Layer 4 of a small transformer language model trained on English Wikipedia (9 layers, counted from 0, width 64). Numbers have three digits each and are written without spaces.
A neuron's activation on a vector x is GELU(weights . x + bias), where the dot is the dot product.

Input weights of the MLP neurons that the questions are about. A number n stands for (n - 500) times 0.0015.
n0 (bias 0.028): 591376544595473553487535448472575548444368400655333600598527449569456531568423486593547547603497502564494437388386650641342495487458314468353402397297483670477569664649541630505430634372469661
n2 (bias -0.080): 505387527273607489547512428574489715572368391502528339627448580367594457484581578526584478363548417673451329414613496462578375388597444475600539529419568596560517484608066262498328512580425477
n17 (bias -0.084): 777550741313475305401518554396507438444301624721678439367532587280793456550486573401408562402474493510299516673464596425309469520605541333524640462403518667362566463639290539674660586667452420
n26 (bias -0.004): 789544598385341403581530536385457548397375514375701539455579375529477222649616660511380413488381323594402349636587413496421265404513468542460698632364429526509462411618368666559526530631559400
n27 (bias -0.030): 696268634308473558402676491437652418461456635739553401486720446615744748604361550701317424461467583650398298595407490321125302439542339365752657353566483540682672536567531435748345689621382487
n30 (bias 0.020): 526388403541360391472399590542558391485680321388459361555445504562501538490575798563519387298453673544486261567617498505541458455467598461526632462673561449516487540678370484536485392479669395
n33 (bias 0.021): 390536540572521629484394450411423487513424548563452711434537368486518488615426676443564300257501517445285535726452557524242534437454325501636442431372367574563705604559576441543346618433476491
n64 (bias 0.002): 714750764260399518526591534641540454459546623564366277483557496319505565385500634612393243477572314372641417681269363539356315574508406144715572502483334814548638636603302403694400457309541522
n68 (bias -0.069): 385406654501349450499725713505503431314519506374632283377705367596594365452488421520432590242516649538651429661539340483331436210456519274532602432522557458504485478506485384670438279515603612
n72 (bias -0.038): 457472405297714513595577649617532551438309480301685537416625570436751430400573685593525320286702583507548303442575333469381556481531481210645812383371597492579560510569460346672396144497587636
n73 (bias -0.008): 596500504344470554527557482588491539250602563263560535415471271510566436545453613607685433195331631570672223368584526583518484362536276311558501547551524537668575435411661459778592333371516442
n74 (bias -0.030): 495472557474415495467526599483451418581398654617442235351397469340573439355604603497716544252546452605468467716374525523370270486417691440695412414397664757500546585462364362689538488850458521
n76 (bias -0.022): 558427766260465368441531639328478334445423586625514572433555389503677472439398588293664554577552313504503520583579515503316550435504583397675596511519564447627598312697359631523494359627566556
n79 (bias -0.007): 583690561446601516601675690448401277505470468299603431427658308468543426379471778584328425423302388277693447306642434570590469569640407459444570397501432685493601422428447437593390586373497508
n85 (bias -0.067): 555566371464353667251563512615560663238485524527566502479460335507670523341486537642465406398634685684428269517508301467593440393469284257499677545620578645692341595607527493742460471253437531
n88 (bias 0.004): 527530588424661469069546442389388663504374581367467366553549581446502404233455467580493554413398517606358416587476553709536491470392503394481517574357842574572521673620500560493472635662396381
n96 (bias 0.026): 613355724538489485464386633532480488456434488573546355449295238510386359616548674615547301422547534517552438597324312488637539470492456463563601368598603631440570650643442535453432585557550621
n104 (bias -0.042): 724575554475583372376517643347546396496575405241516398359717358457436421505507610702610568169469486480406372692521145562402443510502783410439569474492835384615500717673365655537324521754565559
n108 (bias -0.066): 708464511485392507372601700312529412573643499504559318646674637482651335143490519526501380384565647619610407532430498403564391642553476224527527313422488486379558368400504408579386346389654703
n125 (bias -0.034): 401360571321447770408531754361434443434471448457489337363570324511498595510438524634597496387464683402555427680572518396441565424599247438584496432653661590657623710425573560492523337341584401
n133 (bias -0.005): 453491440669377592439443630581841648381628424381385512514608490584422503473577576524482478437558558538519333479637586530521569406463270392364560354344527520566712542480565500597418491200538637
n134 (bias -0.051): 524564557532507570672710650364382061604438178268665559371550543415736218691492781529630413562480581624380317548560315527514262455472667360433668498505576570729471632428384692408021576667513397
n138 (bias 0.011): 500606448560425608501456365390608725548753329392539392088547357279544531584455521579663348531539757548429483459562396554435509517494503632317582469620536488779581665624209422488506456392580399
n151 (bias -0.072): 446503535644396572500672660438465567319417559394679438662679517618588561234436559492556242424376543381524240339568497431417528615366255331383823465436551583556731480471619648646458401300723501
n154 (bias -0.012): 519447608589418743601456487685483428363383547671400361620686309463686467566577623439354337563356582742583441861703502439524294383499308526502512442266451458620680417488562479621234573349580462
n155 (bias -0.029): 663640615412560395686591462532596299510445589331521468340638588348589380464648784462414433572564518443400411576747519460539402564601525478632809407487290620544455829425472441583161500311588670
n158 (bias -0.021): 458580506254545620498510518312588456454324342442638497331287448556609533501596597570574521380481608485467517683410300381248313698553710400570582518380575483529461790750508326579467459753567594
n165 (bias -0.039): 610250702522563661421554603501486632415386457477541519732664413322652638327388460546471267304478687443485303393820512433664214358636126600509547370469679387635767681611449518493484681587316523
n168 (bias -0.019): 399648608358473568629408606266558387372550685389540329465521532497732496415641484708440297455633573307590520541636350466537254472423477602569571143535505526644568464525477607325099440433678609
n170 (bias -0.048): 681402461558538728396419427388390292289514370418382644456457318342577594488757501399621437420465474435418510766580618428425538552572485520526474394266483494484542608521580301611471602432603490
n174 (bias -0.041): 329617717544545488376449497507444547477365801555294282324415292410773484557687642643416443517479305464489503560524489381505406519573493489548469477571473507495546489573406405478640460569514447
n186 (bias -0.067): 485541556430631859332488449356507433435588353463406429333537370556600562588566699661525493477654706443453490630644487520482450441513405306403443518513566521546597316586543417435364443317493588

Each question shows a token from some text and the vector x that enters the MLP there. A number n stands for (n - 500) times 0.011.

".": 420461582494383521541551541612430557498455500540454434523465439773651657474436327510510611720548470537428591607526553479472465460455360520559522537516553420440450468194469516437449480547513496
Which two neurons fire most, strongest first? n154, n27

"8": 415430523383499534398457525549351485545489523529524528622571534584490452383465392545496624680651441457432657473592442355522547530604587491608564573638376311430594544378525417496693448590471300
Which two neurons fire most, strongest first? n76, n174

" |": 500437542423462508467516579517424494594446584566461460496474475706486496411243409519514575539594504545476559479529552561482477558560513506532465561556610255405452648325567469508543523671451311
The neuron with the highest activation: n88

" ": 420354578567548416643437534544392566568594545538458373420428564440599557470646493511403466563723454479455703521567538406488510528477507500507414650492529414398463542475727446318462463521324417
The neuron with the highest activation: n174

"1": 483676628430406545591523513361506520554568568456477287565464554528316513397643484402581604657617440416407597514569498468534484600603556630481448530699320457329396493351420521457438561495488405
The three highest activations, in order: n155, n168, n174

"Note": 229455224448424537450509495519451496503409437414399551616545467739697438467436462427458629550681544566528656517488525396660510398572506450483633618647465491433536526373553537518572506476446416
The neuron with the highest activation: n85

"|": 381574562459422539503487461525461498478607440622508459497461578429427456566296402436446695718452525404722530385436564579421589585494522622571598511636453347574566533517393463463625498456373447
The neuron with the highest activation: n138

"9": 452541429411416443434542381461537536463607579573497473570594537581364470422520433368466669748497475555499705449500480379658614495595575565463537501635318605446593517347460383416523551310443619
The neuron with the highest activation: n155

"ad": 486605313618474513536497423487509509516613469454493614514504440857468467347433507452491579406637446446368409610622451419563612613557529443472532599568362469434435607399542531430520392523403517
The three highest activations, in order: n85, n133, n30

"il": 592605326616478534491427440487528453459497583517460666598479486751254382375514426550359524448510544464268570430506609439492651590461514569422599666594547414382474595474483584417397493619444427
The neuron with the highest activation: n88

"6": 613567246461496530556520482489491470680577599513442521538442574399269555437457538461500745694550466484407536447452511360599607511582413501549561581674310593372557545392435374527473568379459485
Which two neurons fire most, strongest first? n155, n64

" was": 430621520466432436695516514648520528464522538530482435516342711552544485470313356421343443523593559480531466572607489482465610638380526500526627513504481474412561610399492525467500561407430419
The neuron with the highest activation: n155

" age": 478500448505510467508557538569575633530234583566343578498377564465497481447431651469427533511576536514432681559531622405583498481497589425431550494549472528486533382402314295704621496551475428
The neuron with the highest activation: n17

"do": 502562471564450533397455402445488507620640429508460833473424565766195551557505474553575463434605448509294426523538439594554512539536546611479458482545482426330471467472653451509543584460357420
The neuron with the highest activation: n33

"4": 511630339432396608565514434490410429596685561577450505522605666538446415426555475453522673496537400509452567409554449479592669526699371611520483491598380459270580455312439443468442593473457504
Which two neurons fire most, strongest first? n79, n108

"-": 443466529479434572580488547527381484552568567525469519590562426607487428484377158536477600568556525438586714462518516528474434522504457691578500500508561301548560528457430538471484451566435439
The neuron with the highest activation: n165

"2": 617499570443432362488517408536421404679456607575454490525473405566431479450553467527599635719647437369405715514473539515417450613643501587525453556412349398344510440389560471452489590721465422
The most active neuron and its activation: n17, at about 1.3

"5": 511548463405383683546474451465462440593637614541508523491591633580476399379565463472532723521536376582444570460569553451608552496714338590531461512603374407345450438284475436502468576439437469
The neuron with the highest activation: n108

" living": 441392547401375451554520589423544446593542541529472586493600689657564551380413530386322524513686540375431489545581572495565452366507491561279633573499505336508468581513452345486610570405493517
The neuron with the highest activation: n165

"ow": 579512403546444613565480559598477664427510553522489627452570443893246511404535501444404701430523507485354457489526562480501549464533486448527570558506493339372465455468538487434445514479386361
The most active neuron and its activation: n133, at about 1.8

" legal": 448503443558400474557543515575466485616565544455451482527599627873517510446353575445451547486607529441507626525520554385499369411515521495327526610515421463382383524481323557497494429510488540
The most active neuron and its activation: n68, at about 1.3

"ble": 512465551445384401518471558453554500310477543488518588470519516798293512438483465644577543568666565323422625443475621472580343549536617476460570648644451317480368490488482435425502546581437397
The three highest activations, in order: n158, n26, n30

"±": 433448466441474561546474593759470556686490487408486366560452633577467616346490429393397642485621555605417518470418569421456611432491571573574585594498516333516524444495696479462458526475347166
The neuron with the highest activation: n88

" km": 570550501450456579633429382633458450541466591449471456573371867587429550459428457551420524503572586543481474396344448466597525575519580514530647416454489407492560390454574358498463623495459392
The three highest activations, in order: n108, n2, n27

"s": 538475306535417520475630394389461426460677572414537629561484471754287421474431453494425509459433553514560668360514596549539611632556522655394496467552405609527330466399541464583618596345472453
Which two neurons fire most, strongest first? n79, n73

" out": 440631408616498462493545567464289526467552445450548492493517556813511432416483413368546457458580530432555618582512558506544499620588465446530401404537355449507445472449539460610634558557308509
Which two neurons fire most, strongest first? n108, n79

" Last": 574579422608546502423493616636417506596575376576525580536442456825389375536285500447445598512569508441543569516491393502472362554580519568404536503558407438430445571462459525475413553524442483
The neuron with the highest activation: n134

"ja": 418512491556410485433461448401624494489506520455541764617408473634112540551372393553541622600602413508346458496522543489638499622497715493584513468519470484308541481424580518557515604547403417
The neuron with the highest activation: n0

"ca": 531511503533515362476497447438494432723578469407446759441478461747189509423511424587484576535579409433328473456507345496463640578491493658542499605606528351493519525567474537386598604499398502
The neuron with the highest activation: n104

"%": 446411457414460439517448316696451553606481624568498525515373633608467707435365585469435514620700507520569618575529568566475425466601360523568601409489430548339495395437401431478471434425499506
Which two neurons fire most, strongest first? n64, n2

"0": 530393529351536615477447533437590511462517551555529440561583504712515565331446499415394558642559540617517493568618588393566599416649379617419492601540437307301529463298507467460430577470460384
The three highest activations, in order: n154, n165, n27

" According": 372590374584365386569573539603407433499488570498551599463431527767813447432445472380418644585622596456524429424507556418555574406489507517480599504622452515463403516408382585342471566478447450
Which two neurons fire most, strongest first? n134, n85

" I": 408426595673507453421641444503520500485560484461481486583421586770308413634469299565591534657595492416444639615516491410498533576485414476531436439581493443380510463527537494467378592587466374
The neuron with the highest activation: n0

" car": 309482378569443524523349498561578545531450470459532585296490530875393388497496496457514539550676524583403465535550440422449602482583568528532532544616445463597377483416505476413629555387459394
The neuron with the highest activation: n138

"in": 539590377567545459477633326516503474604547402540451794566394381633089396438513416456397454508586562594462646478468468525491584599497604630461529566563463496402517562503560476506411450630441343
The neuron with the highest activation: n33

",": 430464604466342530606594561445543523543458488522491557457472560864625620498420385487446517542500482502515502519566545460524496498481551563510324483589485269449532479288501530461452500490560401
The most active neuron and its activation: n168, at about 0.92

"7": 469624449488430560556543439426563481595703510527429548582469465353361550475511530283494739669586456468468652497565458429513474529632491564536498467599279488434487518335503460500557652276470462
Which two neurons fire most, strongest first? n155, n170

" him": 453501620490352482539604479594451514455509639385504445392544580945492486469503435477518466578627513477558535479574506438500498563503496491429533414538409450420451410369485504515508548541501375
The three highest activations, in order: n68, n151, n168

"phone": 418515345408445491530451423638524548421457559525475534565546543858346490488509507460533696593649601292399415520534387451523646450503526545526445628550505431529356416583435497518480470387525362
Which two neurons fire most, strongest first? n85, n30

"cha": 444470575513465431500384529511562527543530581422473597378485482792261597363439477536590548611557428532325582449467515514610627645411618435631494542560421257416507482578532539450545552467401349
The neuron with the highest activation: n76